Layer 7 of a small transformer language model trained on English Wikipedia (13 layers, counted from 0, width 128).
A neuron's activation on a vector x is SiLU(gate . x) times (in . x), where the dot is the dot product.

Input weights of the MLP neurons that the questions are about. A number n stands for (n - 500) times 0.0018.
n25 gate: 439 583 377 542 708 471 602 315 463 660 480 534 565 356 639 620 296 403 391 643 537 704 263 441 430 408 369 717 445 483 652 466 340 516 520 155 540 779 454 538 662 332 639 394 856 342 508 615 337 609 574 616 448 579 461 405 547 672 472 459 649 468 869 513 525 614 488 918 612 558 428 638 529 750 588 312 537 463 705 648 558 442 812 336 585 253 484 525 687 529 512 436 586 287 643 496 696 407 577 614 629 548 433 363 642 746 373 521 440 404 394 411 479 538 529 625 311 448 561 376 517 517 504 413 540 224 443 612
n37 gate: 595 596 629 543 606 527 451 342 442 441 564 516 587 508 477 561 559 665 466 701 750 360 660 461 450 558 386 553 664 620 813 441 553 412 523 287 568 422 755 387 390 580 622 437 624 519 523 480 462 422 646 526 664 496 609 508 520 580 518 398 673 582 673 682 585 557 432 666 396 631 421 636 584 249 438 386 504 300 360 433 678 565 512 770 395 203 399 324 555 612 507 354 656 643 534 488 537 367 568 758 372 635 460 500 558 562 279 561 385 608 508 260 603 321 383 435 715 876 379 418 335 383 257 639 537 345 470 562
n63 gate: 489 514 527 820 465 406 401 449 393 614 399 659 521 606 401 496 310 726 686 595 564 627 507 518 728 637 603 422 316 543 507 598 585 152 444 472 353 507 586 504 544 550 334 441 630 612 454 511 514 554 593 545 424 493 409 593 317 539 377 711 504 417 332 563 299 366 577 252 504 392 385 504 751 574 616 666 471 586 587 258 623 554 644 518 545 195 462 454 452 364 493 430 461 439 504 460 586 664 335 670 407 625 469 514 597 655 560 550 479 478 465 723 559 522 424 365 544 296 493 469 732 464 709 486 662 419 518 479
n67 gate: 607 504 300 555 525 627 752 735 621 399 717 216 726 355 323 787 460 163 578 653 312 715 557 573 600 534 293 492 619 336 654 666 256 218 294 525 623 745 403 606 460 508 608 324 140 252 242 522 649 386 575 662 520 588 535 421 560 372 596 722 517 654 545 582 529 479 377 528 458 567 435 399 645 579 416 595 383 554 318 586 466 212 597 644 602 294 524 500 539 136 630 517 327 652 512 487 488 543 360 583 517 406 592 404 601 517 442 404 435 471 631 658 534 521 268 366 538 426 492 524 533 559 479 620 605 434 558 425
n75 gate: 626 535 354 678 458 489 580 507 592 678 531 403 597 522 476 482 609 594 455 434 500 280 527 471 345 304 479 262 500 454 335 321 531 609 381 482 338 561 450 550 551 448 433 431 330 628 396 384 469 439 454 503 407 642 437 662 384 476 449 378 637 503 452 584 447 493 545 191 344 401 607 493 552 598 575 406 638 599 404 594 493 472 362 464 621 653 342 313 384 472 348 315 416 643 350 695 630 468 434 797 596 707 463 613 660 311 591 630 514 418 417 435 416 618 607 547 417 787 607 648 436 364 224 423 588 438 489 306
n126 gate: 451 816 434 619 523 470 454 585 576 455 629 350 309 561 305 434 420 450 500 487 668 415 510 432 553 480 399 582 801 427 562 493 484 418 510 467 516 373 384 630 327 382 595 340 500 633 468 330 533 597 536 589 404 490 711 457 584 451 478 315 332 602 490 289 500 432 458 402 269 656 455 530 467 617 530 376 457 394 530 622 493 533 507 403 449 280 481 388 439 586 699 399 588 370 402 567 360 362 536 676 580 497 594 381 453 420 477 484 551 536 542 463 480 617 707 466 550 336 468 394 335 406 474 421 674 409 317 282
n208 gate: 573 747 543 188 671 650 504 799 120 572 605 421 707 348 357 541 313 609 451 520 442 313 496 614 533 533 299 218 543 496 578 383 561 541 488 590 681 409 546 442 595 247 357 559 532 246 423 419 296 759 525 392 464 384 395 459 403 529 476 390 796 632 666 611 438 561 622 425 690 508 524 662 582 618 533 427 430 343 412 601 650 451 740 336 773 377 744 562 534 492 665 492 418 442 512 571 716 395 573 590 326 508 551 645 587 280 243 406 416 450 536 694 619 525 442 765 559 577 419 696 426 391 410 382 706 520 488 372
n250 gate: 569 403 545 617 592 571 381 507 519 470 796 759 825 492 810 693 519 635 466 531 547 603 620 421 662 418 446 546 423 457 527 512 577 562 324 669 781 612 387 626 404 392 396 608 587 782 755 432 534 555 252 413 338 289 522 403 437 496 474 573 403 696 576 696 500 496 431 634 465 664 424 367 450 772 437 638 566 523 304 293 304 399 547 382 674 416 466 639 396 500 424 735 297 555 400 587 324 476 653 485 582 557 563 484 598 754 227 373 361 410 287 552 484 410 441 669 658 577 591 477 481 492 523 515 519 534 431 547
n262 gate: 866 523 601 308 650 610 315 370 340 504 542 618 236 524 738 512 545 488 649 369 574 427 489 500 450 316 651 581 422 320 782 377 565 454 404 380 530 189 527 587 470 346 361 540 393 614 431 456 523 788 508 436 485 430 640 422 731 689 567 466 492 628 542 556 520 469 366 455 305 512 485 496 465 373 767 677 449 741 543 875 453 655 586 219 341 764 455 535 500 481 405 432 681 465 485 603 628 313 554 485 590 610 448 582 512 469 377 488 587 703 466 775 372 465 449 323 429 379 523 424 399 579 573 374 522 393 550 484
n264 gate: 578 604 486 511 489 553 434 614 549 547 573 213 533 271 570 366 464 633 529 467 564 548 413 832 638 586 419 463 638 342 485 670 592 322 408 445 325 518 635 632 586 193 441 569 606 586 562 727 456 451 276 381 554 639 370 638 458 589 447 258 359 561 409 458 418 382 401 514 347 684 692 320 496 581 590 563 504 429 368 450 508 470 579 587 507 561 355 574 519 526 518 645 743 880 349 485 453 313 302 629 414 286 546 347 417 496 600 563 446 463 643 675 369 466 621 507 473 205 431 493 504 420 459 333 461 738 600 604
n275 gate: 639 668 380 555 642 437 319 489 512 564 489 377 304 272 400 391 681 544 435 612 488 619 303 696 504 473 291 542 396 398 446 346 458 419 535 500 515 294 272 591 511 604 624 580 370 590 668 805 616 706 293 542 485 410 441 547 640 485 481 189 691 458 340 452 535 592 608 721 652 347 329 586 485 531 417 604 562 633 295 416 539 473 688 318 515 620 564 570 472 512 542 508 670 134 388 647 413 492 423 365 665 679 541 434 291 539 346 632 587 606 270 436 548 607 654 555 456 236 580 489 317 540 280 333 613 454 365 586
n25 in: 618 400 739 392 481 605 409 573 619 262 756 492 364 701 549 435 504 527 681 432 558 595 362 75 584 376 241 409 288 454 458 379 698 622 853 572 549 522 515 512 349 511 420 615 534 485 639 563 420 356 527 530 504 512 409 596 531 420 606 492 182 578 466 417 562 618 409 522 558 512 332 407 587 413 364 500 450 554 706 657 411 535 342 758 384 346 425 446 622 538 661 752 625 659 466 445 697 465 349 394 724 552 361 385 543 775 607 691 589 527 436 598 452 718 372 569 563 416 368 470 481 582 477 518 500 594 637 450
n37 in: 362 496 301 705 312 423 324 210 360 340 483 298 537 626 492 390 766 772 537 437 759 341 484 327 445 487 340 617 468 764 580 423 584 618 533 504 554 553 453 551 532 404 479 613 318 777 695 496 529 706 496 385 372 747 724 479 729 630 504 429 715 393 305 609 538 592 371 508 496 602 368 735 433 521 25 492 597 610 521 366 496 394 347 582 397 674 697 513 613 420 562 756 358 308 659 444 410 414 213 567 657 661 512 462 543 479 571 597 258 385 608 509 352 727 380 564 573 658 649 603 568 504 529 306 720 479 475 458
n63 in: 458 397 486 454 538 475 500 348 426 699 507 471 427 587 486 535 230 522 500 350 532 476 428 533 546 436 489 539 628 447 630 540 318 504 374 409 410 544 536 253 426 447 623 602 646 521 545 657 486 278 415 500 379 692 583 659 232 412 436 319 157 366 614 442 607 514 514 497 659 404 528 496 532 468 439 427 726 507 615 656 475 606 532 504 672 777 448 638 431 518 514 333 500 407 489 745 531 645 584 420 336 469 331 468 504 407 363 623 531 610 695 142 573 382 482 329 381 684 448 400 422 360 598 595 510 292 461 479
n67 in: 645 401 356 491 466 730 644 500 672 442 559 565 441 443 517 624 571 395 715 526 677 432 492 275 414 751 790 432 803 452 530 570 279 470 593 445 672 666 673 570 743 530 628 469 508 591 390 562 407 448 702 312 525 535 399 504 372 538 709 453 753 629 180 682 668 398 449 368 362 526 479 496 555 436 522 432 633 384 404 579 322 762 379 697 550 531 437 448 557 315 508 165 560 200 351 447 363 430 487 538 552 261 389 690 483 444 530 894 429 872 301 438 535 639 187 594 741 424 513 412 388 212 487 570 570 458 581 595
n75 in: 488 415 277 504 381 375 393 589 667 406 713 602 454 607 776 473 631 575 648 481 512 504 602 655 469 449 315 343 633 527 292 571 450 454 565 281 625 522 406 327 418 369 554 732 496 559 641 548 607 488 310 831 436 473 606 589 357 419 648 561 531 605 572 548 792 580 554 474 527 570 609 445 477 569 410 508 694 527 555 277 523 388 582 603 689 416 651 353 380 500 693 504 814 453 458 654 845 207 366 577 570 455 530 453 637 445 373 523 504 512 534 639 328 465 469 339 606 669 101 598 554 559 427 474 395 664 523 434
n126 in: 398 497 500 447 575 691 376 500 477 471 361 443 383 578 412 596 529 655 633 425 258 503 690 293 355 250 556 428 383 603 632 608 490 651 402 451 578 628 543 366 608 474 323 660 503 507 422 384 278 607 669 359 532 390 506 533 652 510 538 692 563 327 406 572 626 663 559 659 417 703 313 533 559 484 460 536 679 477 416 510 527 510 570 473 577 428 729 322 612 493 526 456 638 457 651 659 583 605 601 474 333 513 566 563 330 316 533 467 468 487 500 530 578 560 376 538 591 373 539 349 556 416 379 336 583 412 467 636
n208 in: 403 534 525 565 676 489 624 449 481 672 685 623 511 678 582 379 522 573 686 302 690 710 423 675 496 447 617 380 659 641 300 619 605 624 526 511 215 573 538 550 377 444 571 426 489 114 489 375 429 634 348 364 566 466 564 387 690 440 605 414 375 555 593 590 644 579 358 416 754 561 548 435 485 455 569 380 421 591 389 411 462 651 637 600 260 636 378 526 566 356 563 516 515 603 286 767 386 411 627 395 454 404 580 572 641 523 485 568 500 645 463 411 441 431 44 608 519 662 608 364 489 508 414 395 613 359 425 731
n250 in: 413 420 485 585 398 446 492 383 638 382 646 504 560 625 406 580 511 582 421 542 903 496 548 480 420 539 496 243 431 689 641 282 519 584 375 276 335 434 477 577 354 417 386 598 680 797 620 638 311 322 362 656 500 473 424 584 590 636 405 583 527 537 301 480 400 360 496 794 500 408 403 504 636 636 558 387 473 186 720 429 469 416 281 757 448 516 615 550 504 653 429 547 424 666 394 625 333 531 368 557 435 589 635 508 353 531 678 530 485 481 594 703 524 527 713 399 613 464 369 207 527 469 644 391 364 541 640 347
n262 in: 583 482 660 433 652 647 783 416 513 504 440 393 283 554 626 632 355 765 608 552 191 369 577 581 329 318 692 539 328 628 658 406 561 548 596 448 397 335 606 527 555 387 443 432 552 540 232 214 400 330 623 654 470 473 645 272 509 313 382 309 373 829 543 623 557 652 526 593 20 580 504 758 487 243 718 396 430 544 665 216 287 676 619 218 397 613 427 645 315 707 685 509 483 411 496 356 581 487 938 487 655 423 500 641 500 678 439 737 509 482 504 680 518 366 504 529 487 560 271 496 535 545 552 479 508 608 430 363
n264 in: 510 581 497 620 642 461 711 661 577 575 565 422 503 309 493 301 524 486 503 500 609 597 377 662 643 610 733 448 637 454 326 596 597 312 594 350 445 588 581 454 547 444 337 442 418 489 672 731 465 429 461 500 493 507 709 570 410 559 443 407 570 667 607 467 694 330 486 541 398 567 739 362 462 601 564 666 437 496 535 259 415 419 514 550 295 717 483 598 453 676 596 676 458 734 233 489 279 375 248 614 447 500 523 648 433 578 434 346 425 489 486 629 554 678 454 523 404 369 693 483 465 414 549 547 476 607 378 395
n275 in: 597 583 315 340 522 416 287 496 564 661 275 795 433 310 414 609 584 442 433 500 564 526 412 539 383 591 481 448 550 318 492 638 500 485 459 474 470 558 420 519 449 354 549 442 359 588 326 473 377 607 213 339 375 546 404 349 604 698 525 385 327 266 659 679 595 578 489 485 345 496 426 831 571 182 385 433 704 436 313 388 466 485 394 442 485 519 478 440 574 523 625 601 676 538 500 427 420 330 362 332 359 504 453 591 492 595 507 462 387 496 225 716 387 489 653 228 243 586 519 551 417 538 358 197 515 519 519 390

Each question shows a token from some text and the vector x that enters the MLP there. A number n stands for (n - 500) times 0.0077.

"ors": 349 492 481 605 409 518 549 376 479 436 518 613 516 204 289 539 514 759 452 370 426 578 442 315 476 620 503 533 442 478 443 421 548 653 616 484 583 581 541 679 476 616 384 476 545 460 533 640 572 577 542 594 416 446 491 395 377 546 420 617 401 478 579 483 470 415 547 483 476 520 367 486 503 471 485 638 415 532 555 602 414 377 593 585 342 598 584 526 378 504 645 562 647 383 471 568 427 516 611 360 276 420 465 318 576 418 531 408 254 502 548 322 610 437 630 395 504 409 463 349 542 663 537 449 318 549 535 486
Which of these neurons fires most? n67

" the": 456 567 328 552 568 645 436 504 399 408 507 427 693 499 391 489 305 421 672 449 591 507 557 571 380 623 571 602 495 528 404 357 436 686 469 490 403 399 578 398 520 609 423 713 463 489 537 464 543 439 566 563 360 524 479 356 515 394 527 569 397 458 549 448 549 505 557 497 456 378 485 569 439 393 467 481 435 483 551 481 515 415 554 699 66 502 519 400 441 512 492 491 489 424 523 451 447 589 548 421 464 557 497 438 594 427 543 467 461 507 196 526 501 497 552 587 501 449 489 396 577 556 469 658 500 492 481 520
Which of these neurons fires most? n75

"ed": 297 632 375 456 490 534 557 411 612 513 370 644 566 371 474 592 392 570 643 552 427 322 442 560 510 633 503 542 421 318 450 389 520 679 502 479 478 556 580 564 526 615 550 675 661 418 488 480 642 416 587 535 388 525 313 605 463 411 494 435 598 464 503 450 583 532 523 479 453 503 649 444 340 680 543 606 451 618 459 448 529 535 502 698 319 531 493 531 654 520 508 681 403 536 350 467 425 386 649 492 435 511 395 306 754 444 581 541 502 507 371 420 474 342 534 548 339 461 514 285 629 545 399 484 474 464 432 383
Which neuron fires most, and how strongly? n264, at about 1

" age": 501 525 498 575 458 504 520 472 563 294 551 609 353 517 356 423 431 596 588 564 557 598 380 481 413 505 628 609 615 499 428 500 473 723 674 430 584 659 594 671 628 695 563 676 559 441 632 471 543 480 562 525 462 568 414 571 442 376 437 529 439 435 495 448 650 320 439 506 478 601 464 524 429 524 410 597 491 475 479 442 658 578 475 569 240 633 525 324 483 442 454 545 284 586 405 590 579 259 340 384 483 545 492 561 488 367 556 410 571 498 516 335 494 507 537 367 277 457 595 605 558 555 405 499 403 567 597 426
Which of these neurons fires most? n262

" until": 422 564 481 471 421 442 373 436 531 428 582 563 583 486 391 534 386 630 540 571 572 425 473 484 549 728 660 733 526 421 416 399 564 584 517 515 599 446 438 592 567 723 349 730 612 436 540 442 585 533 595 466 349 581 414 358 330 394 528 403 404 538 455 525 336 479 444 423 724 537 630 533 406 526 416 565 385 554 565 533 591 633 536 549 267 506 636 541 568 433 360 454 484 669 550 584 458 573 606 512 463 510 448 449 554 540 492 373 519 484 351 557 691 460 656 606 285 409 472 493 602 591 414 499 531 465 316 478
Which of these neurons fires most? n75

"om": 442 405 469 507 540 657 425 503 326 368 483 575 353 422 394 521 428 342 525 618 457 291 501 489 685 466 587 515 459 692 463 408 491 674 241 472 518 390 452 604 551 611 503 547 407 483 446 536 551 524 686 418 384 465 577 548 255 514 474 397 522 521 473 355 578 404 502 409 544 504 566 440 359 659 582 560 464 525 508 483 467 409 572 493 347 534 689 344 517 622 397 486 382 650 592 587 364 450 545 595 496 588 686 381 520 555 620 495 412 558 441 463 646 362 639 511 288 376 482 601 567 591 610 641 404 568 626 582
Which neuron fires most, and how strongly? n275, at about 1.2

" F": 632 505 286 447 625 535 419 547 602 586 539 600 436 461 396 468 414 557 537 486 544 440 429 437 420 777 558 550 407 449 539 325 610 632 495 594 465 381 524 428 595 554 471 495 777 498 486 556 511 490 620 511 472 496 634 447 595 367 540 475 362 418 459 516 578 466 523 197 499 389 552 692 498 648 460 439 502 469 446 493 543 532 433 576 466 559 514 472 528 589 478 652 547 658 376 491 460 490 545 416 485 477 552 591 553 225 573 374 502 461 490 463 704 387 649 485 477 446 368 449 580 608 617 631 388 538 482 555
The two highest activations, in order: n37, n75

" among": 463 629 329 583 481 472 420 459 532 524 511 537 548 381 359 340 384 609 660 491 500 494 435 481 448 411 575 544 581 451 437 256 470 523 485 581 632 485 541 462 499 629 480 678 556 487 595 581 439 268 521 525 296 549 485 438 589 395 496 317 404 442 607 431 485 501 611 442 562 587 637 573 410 340 648 522 448 435 371 535 680 415 633 596 255 547 485 638 526 337 511 471 455 486 363 622 350 386 444 457 473 517 581 526 510 393 496 413 368 576 318 603 793 450 616 401 528 444 415 445 499 521 568 514 555 448 408 474
The two highest activations, in order: n275, n264

" ": 341 623 255 550 504 475 402 530 539 316 407 640 515 596 394 547 471 426 690 550 528 556 584 533 513 458 430 630 483 492 546 79 562 588 461 496 483 598 453 401 701 546 415 532 550 305 635 472 554 550 480 423 481 548 350 377 477 537 452 616 414 583 459 400 663 501 491 400 557 450 515 496 302 473 505 488 512 413 537 471 533 519 475 565 511 509 424 384 576 474 492 520 419 490 497 474 358 449 606 339 576 538 808 474 551 439 573 343 603 406 620 570 676 349 474 559 418 398 435 526 659 481 416 618 450 563 590 549
Which of these neurons fires most? n63

"%": 427 405 358 529 561 420 446 398 460 499 535 559 543 298 501 421 437 600 557 633 517 692 457 391 496 587 619 497 334 385 420 348 558 613 437 529 480 510 637 567 639 628 396 549 583 448 636 607 639 513 494 552 372 555 305 486 457 339 404 659 471 394 459 432 537 533 477 476 566 619 582 496 412 521 414 562 545 586 552 465 388 472 591 647 281 597 704 406 352 504 513 547 434 499 520 513 412 456 570 276 458 594 488 425 611 363 539 511 422 529 418 361 535 422 671 417 411 324 457 522 551 443 579 530 223 630 464 399
Which of these neurons fires most? n250

"age": 446 427 437 651 414 658 472 394 599 438 486 596 396 474 434 525 448 517 635 632 485 493 393 582 532 433 563 567 439 430 433 337 444 653 466 464 534 522 566 672 604 559 414 601 635 445 490 611 639 474 702 537 364 445 426 454 471 226 453 516 502 556 526 434 593 524 677 576 503 528 441 464 522 545 522 507 451 475 508 619 543 513 491 460 206 544 680 407 455 490 533 466 411 491 489 673 371 253 637 360 434 563 509 472 705 364 496 459 539 468 436 242 528 346 439 423 391 447 550 490 627 508 469 453 468 566 518 473
Which of these neurons fires most? n37

"andidate": 466 572 374 514 569 465 546 528 402 413 543 639 481 378 470 416 444 567 572 523 588 576 490 554 517 444 504 603 382 339 400 400 516 680 457 501 524 497 514 524 531 672 413 671 517 503 644 458 643 535 533 537 438 512 375 571 546 402 458 533 384 516 439 466 689 523 616 390 455 534 563 367 524 646 532 618 374 507 411 378 544 540 608 553 175 368 531 539 449 559 507 433 460 661 468 536 328 451 568 413 508 648 610 439 496 503 532 393 304 458 420 279 582 430 493 388 359 461 585 357 720 609 469 445 458 420 454 483
Which of these neurons fires most? n67

" Cl": 597 451 369 560 597 618 523 349 570 502 515 566 629 433 549 478 593 612 485 278 485 384 490 558 368 507 505 631 552 488 485 585 550 611 420 506 473 537 600 490 553 664 319 581 611 450 650 487 496 467 552 469 423 551 394 563 609 410 600 483 397 464 523 363 451 627 523 212 504 456 539 740 357 458 537 513 410 414 326 295 485 533 442 480 405 431 514 519 392 663 694 608 398 564 516 456 540 616 586 405 520 465 404 545 460 558 454 414 528 491 535 465 792 420 525 509 433 518 502 441 533 690 549 662 423 495 690 491
Which of these neurons fires most? n75

" is": 350 376 291 508 393 453 537 450 513 469 519 540 534 508 539 490 502 660 667 471 419 486 615 542 634 514 658 544 513 509 533 442 457 715 464 566 499 514 535 469 546 606 557 603 633 313 589 577 380 298 427 428 425 393 488 417 344 411 451 438 313 684 499 462 492 435 504 442 678 527 532 558 336 522 426 594 346 584 528 566 515 676 606 632 317 464 483 401 456 538 604 508 545 398 523 467 369 369 674 360 619 575 464 427 640 379 564 424 376 519 290 479 543 480 511 440 531 281 537 504 599 641 487 665 660 528 451 400
Which neuron fires most, and how strongly? n275, at about 0.74

"osed": 383 646 399 555 490 528 520 318 519 431 435 581 572 390 381 473 425 575 669 634 392 353 411 583 550 557 497 568 371 288 491 369 443 711 490 529 472 601 575 613 549 758 511 680 509 498 416 534 551 557 760 561 450 522 440 614 382 327 519 436 519 447 586 447 592 461 596 521 484 515 575 517 356 541 488 555 418 589 482 469 477 574 434 684 404 542 387 603 596 517 541 656 388 465 379 570 459 394 584 296 548 614 530 438 621 545 472 536 483 481 284 331 436 422 575 573 466 475 564 242 594 444 456 363 519 401 594 420
Which of these neurons fires most? n25

"13": 271 498 281 523 393 433 501 402 347 434 448 613 474 425 468 437 478 653 518 599 472 655 414 598 681 604 461 595 559 468 544 270 542 455 532 474 513 533 614 451 614 619 463 477 503 471 674 669 636 579 475 531 369 513 389 485 587 356 456 629 344 462 504 492 581 430 552 415 530 549 444 508 522 475 485 382 498 524 461 521 424 492 514 736 343 441 668 413 508 514 493 585 343 526 398 653 484 589 575 198 573 412 525 498 647 336 490 394 391 421 379 597 656 432 422 525 455 408 261 491 528 519 416 507 295 547 471 564
Which three neurons fire most, strongest first? n250, n262, n126

"ial": 488 370 364 469 570 552 569 345 437 382 405 730 609 385 404 617 502 514 653 484 538 608 444 389 331 425 435 604 494 503 309 519 417 684 527 573 497 431 621 554 537 641 492 718 485 506 545 514 523 506 595 531 419 458 428 527 306 398 458 505 429 604 616 532 643 547 595 448 462 409 500 445 410 476 401 547 529 600 376 571 588 478 487 791 360 630 796 491 493 497 518 555 417 507 494 534 319 330 576 336 437 520 518 460 545 482 522 327 410 456 603 419 520 265 465 371 425 336 498 350 461 638 509 562 403 542 476 464
Which of these neurons fires most? n262

".\n\n": 376 458 250 490 554 480 380 439 437 547 454 511 623 473 272 450 427 587 556 585 614 468 608 580 509 493 457 489 385 502 555 394 538 653 542 468 624 514 480 510 513 579 328 648 454 325 364 465 610 601 598 531 510 425 474 375 533 483 615 665 305 565 501 385 492 550 379 463 508 658 499 455 459 519 454 531 506 451 525 514 537 536 520 545 399 531 560 509 601 594 527 486 393 498 600 493 174 383 503 431 596 587 538 440 447 423 467 330 406 662 395 648 530 525 534 491 386 393 528 314 619 499 428 740 636 635 401 550
Which of these neurons fires most? n126

" school": 426 525 312 530 419 528 587 277 471 339 595 506 581 483 412 581 297 716 671 502 579 481 510 676 534 556 590 552 534 490 341 384 541 645 589 632 580 511 619 460 565 627 419 682 610 334 619 445 587 571 475 475 341 539 546 603 406 434 420 362 465 555 440 414 698 377 588 426 582 458 529 573 525 697 453 610 555 654 487 402 491 541 598 578 308 518 616 513 419 530 439 586 441 630 531 444 383 360 508 417 463 476 657 572 569 405 496 401 354 574 535 469 643 417 458 519 499 441 651 547 616 599 395 591 424 468 567 451
Which three neurons fire most, strongest first? n208, n264, n275

"75": 151 448 420 443 432 493 522 464 633 475 446 486 529 464 479 466 259 591 550 542 563 587 548 475 558 593 610 492 383 300 339 404 440 549 371 431 476 530 450 580 589 493 466 695 533 395 638 444 586 753 619 636 377 440 373 581 463 450 555 572 442 675 498 411 625 484 510 370 528 439 506 477 482 433 469 517 505 605 360 475 548 495 451 759 358 661 690 425 411 439 522 520 296 531 345 436 421 465 656 373 527 475 575 493 503 501 544 410 323 590 555 468 534 432 567 569 571 435 368 545 790 533 421 519 479 534 414 576
The two highest activations, in order: n275, n250

" Bro": 414 584 291 587 453 495 495 378 509 280 395 376 536 437 375 484 423 449 596 326 534 456 566 511 452 581 382 552 306 540 526 409 544 539 580 456 648 606 368 515 552 512 488 570 691 538 490 435 307 453 595 307 475 445 523 451 424 405 646 465 458 462 571 324 506 312 495 293 478 419 637 710 528 369 627 560 413 547 457 525 535 428 493 455 383 366 524 450 564 581 605 585 412 534 298 554 382 351 587 306 579 449 467 590 509 482 580 480 495 596 540 493 532 408 400 512 436 496 532 571 539 578 547 629 424 558 632 414
Which three neurons fire most, strongest first? n75, n63, n250

" acc": 652 500 445 504 565 445 437 503 598 324 504 492 359 442 310 485 632 479 615 595 538 479 402 501 428 494 595 701 376 447 541 456 419 552 569 438 480 535 552 387 575 787 454 602 519 423 483 520 484 507 617 514 316 555 467 344 297 559 485 434 353 471 421 410 569 734 533 473 527 414 581 406 488 677 450 562 413 551 379 368 558 638 456 418 298 678 606 435 513 403 629 607 432 545 421 425 543 560 475 428 535 530 524 674 544 484 542 511 411 427 360 519 843 423 454 501 354 394 313 377 581 471 390 607 368 465 490 393
Which of these neurons fires most? n275

"66": 342 492 387 490 427 426 501 304 423 578 413 516 563 452 452 565 363 547 556 570 493 628 448 636 684 558 460 479 521 501 466 335 514 484 522 502 474 572 593 462 603 598 417 553 569 383 739 585 679 494 574 484 361 513 390 546 592 393 523 630 304 522 563 374 670 372 473 424 502 528 447 641 506 547 497 418 526 576 467 564 463 528 465 608 345 565 705 501 620 538 544 563 248 521 324 624 454 469 516 282 567 389 555 588 623 380 588 424 363 547 476 595 647 391 523 512 464 429 208 582 539 485 384 491 358 537 470 486
Which three neurons fire most, strongest first? n63, n126, n262

" m": 484 325 339 620 522 495 698 390 372 391 548 653 545 461 395 410 444 459 575 525 590 324 492 416 494 608 639 543 497 493 605 434 472 697 401 438 391 448 618 385 570 480 501 500 633 476 502 483 474 333 583 374 377 608 417 425 307 447 477 507 565 732 396 395 597 585 592 357 610 535 476 636 319 571 403 653 500 606 457 544 529 562 506 602 397 558 553 502 474 477 624 516 452 640 532 517 573 396 466 346 617 405 583 549 438 273 559 469 605 435 412 330 578 578 621 429 399 366 407 484 496 603 595 598 491 610 475 661
Which of these neurons fires most? n275

"il": 314 522 397 527 586 614 659 458 599 479 258 611 418 388 405 469 368 440 465 373 379 543 326 544 387 641 426 530 440 549 462 433 458 546 455 495 616 609 619 453 487 470 504 612 485 447 565 460 434 362 577 498 422 422 509 544 717 523 520 455 512 494 596 228 493 341 587 371 559 566 606 592 511 533 293 438 411 545 439 315 512 487 442 887 556 433 584 476 489 531 503 581 549 387 619 584 400 452 440 564 558 392 462 433 690 415 464 424 481 464 637 513 647 387 501 408 439 483 387 554 601 422 674 652 408 433 636 538
Which neuron fires most, and how strongly? n208, at about 0.23

" fac": 503 429 323 650 490 472 498 543 548 324 277 564 486 550 488 522 507 473 711 512 511 570 513 522 623 495 629 576 597 523 503 295 561 711 546 441 627 564 353 477 499 549 562 540 538 523 396 421 593 458 582 407 308 544 526 479 476 485 438 485 460 510 315 378 589 611 532 500 531 453 508 542 379 550 518 741 403 518 411 479 626 557 658 528 434 560 494 370 423 653 578 488 486 564 583 372 380 679 563 348 625 451 665 622 461 502 612 466 249 519 451 406 631 462 517 434 241 353 529 381 558 498 587 572 247 498 498 368
The two highest activations, in order: n75, n25

" September": 322 468 556 524 479 562 699 415 573 460 366 631 661 353 343 490 425 417 633 646 529 378 489 485 509 632 462 634 517 422 360 401 457 647 332 418 504 516 564 609 616 508 420 604 602 516 655 516 454 636 504 587 497 606 433 484 395 538 580 594 308 608 472 381 511 418 504 374 762 475 621 602 492 387 572 407 482 472 469 601 538 787 515 660 408 582 560 354 493 528 454 561 416 786 607 609 506 574 502 496 447 499 577 582 512 475 406 393 546 405 480 431 655 368 574 620 420 554 470 529 731 428 432 426 492 515 584 590
Which of these neurons fires most? n208

"ject": 413 567 361 455 633 503 451 497 473 409 578 524 399 502 583 556 585 656 757 518 591 504 470 583 520 564 472 526 437 358 406 471 499 756 581 485 517 493 505 547 558 554 478 599 591 534 446 591 560 593 746 710 345 564 381 534 496 469 389 592 561 449 547 573 732 416 689 472 612 393 472 456 358 507 466 432 452 542 397 420 612 634 573 420 294 399 612 400 543 535 503 319 528 600 455 522 274 390 741 379 622 560 601 399 562 540 494 486 392 481 502 349 499 435 543 472 485 426 466 347 519 494 472 510 565 525 587 502
Which of these neurons fires most? n126

" May": 363 507 458 524 537 591 537 490 572 413 498 619 682 342 383 428 419 555 567 493 478 415 531 450 540 655 444 681 440 464 352 365 468 669 354 356 473 535 537 514 523 457 456 718 677 593 589 408 460 565 575 626 391 678 477 589 494 601 479 538 272 692 481 360 601 483 513 313 538 553 634 616 472 359 472 463 460 471 441 558 502 684 497 653 358 570 480 341 517 552 480 520 364 655 610 589 450 490 499 397 525 488 628 597 502 500 482 424 375 472 436 484 692 306 566 531 342 521 517 531 776 467 514 519 449 469 537 621
Which three neurons fire most, strongest first? n250, n264, n67

" serv": 576 616 476 594 509 402 466 465 602 421 524 604 520 436 344 504 346 471 804 560 444 601 589 453 557 425 540 532 381 520 397 447 401 450 305 606 564 631 554 423 481 524 325 562 617 576 488 577 337 345 585 512 309 560 389 697 401 383 398 536 419 428 482 507 631 628 636 389 519 598 558 604 540 432 544 619 369 701 405 533 508 587 607 519 425 450 608 426 400 597 581 551 432 586 456 482 450 406 652 600 608 620 572 539 582 446 658 508 289 575 531 479 689 526 459 583 308 354 492 441 689 504 471 545 499 539 548 433
Which neuron fires most, and how strongly? n63, at about 3.2

"od": 543 309 422 539 542 622 552 419 377 517 306 705 637 482 459 291 404 589 705 506 412 385 306 523 510 460 394 506 486 542 381 472 590 596 401 499 393 572 379 484 372 507 487 514 569 597 485 643 635 547 604 559 447 483 471 494 594 475 369 508 403 481 524 348 527 384 698 409 684 516 598 593 413 598 508 536 489 516 412 540 405 629 439 430 479 512 736 476 593 518 438 654 544 375 353 359 347 382 575 440 520 440 540 601 403 579 460 388 535 383 412 403 586 339 587 473 429 392 291 441 479 541 633 484 409 593 631 342
Which three neurons fire most, strongest first? n275, n250, n126

" time": 345 501 484 485 448 580 555 472 601 386 540 627 423 527 287 368 408 508 586 507 606 463 380 432 502 648 580 468 428 429 419 474 533 695 561 530 559 544 568 513 684 511 450 670 636 404 387 549 549 616 628 648 429 549 439 394 336 398 425 571 422 595 398 372 648 496 598 463 600 572 563 544 485 442 518 448 484 454 441 459 461 423 380 515 225 573 696 503 518 306 388 605 434 675 413 427 418 509 501 388 704 441 605 527 509 446 543 303 356 436 473 509 490 432 560 345 498 451 559 562 591 603 452 352 611 478 482 442
Which of these neurons fires most? n75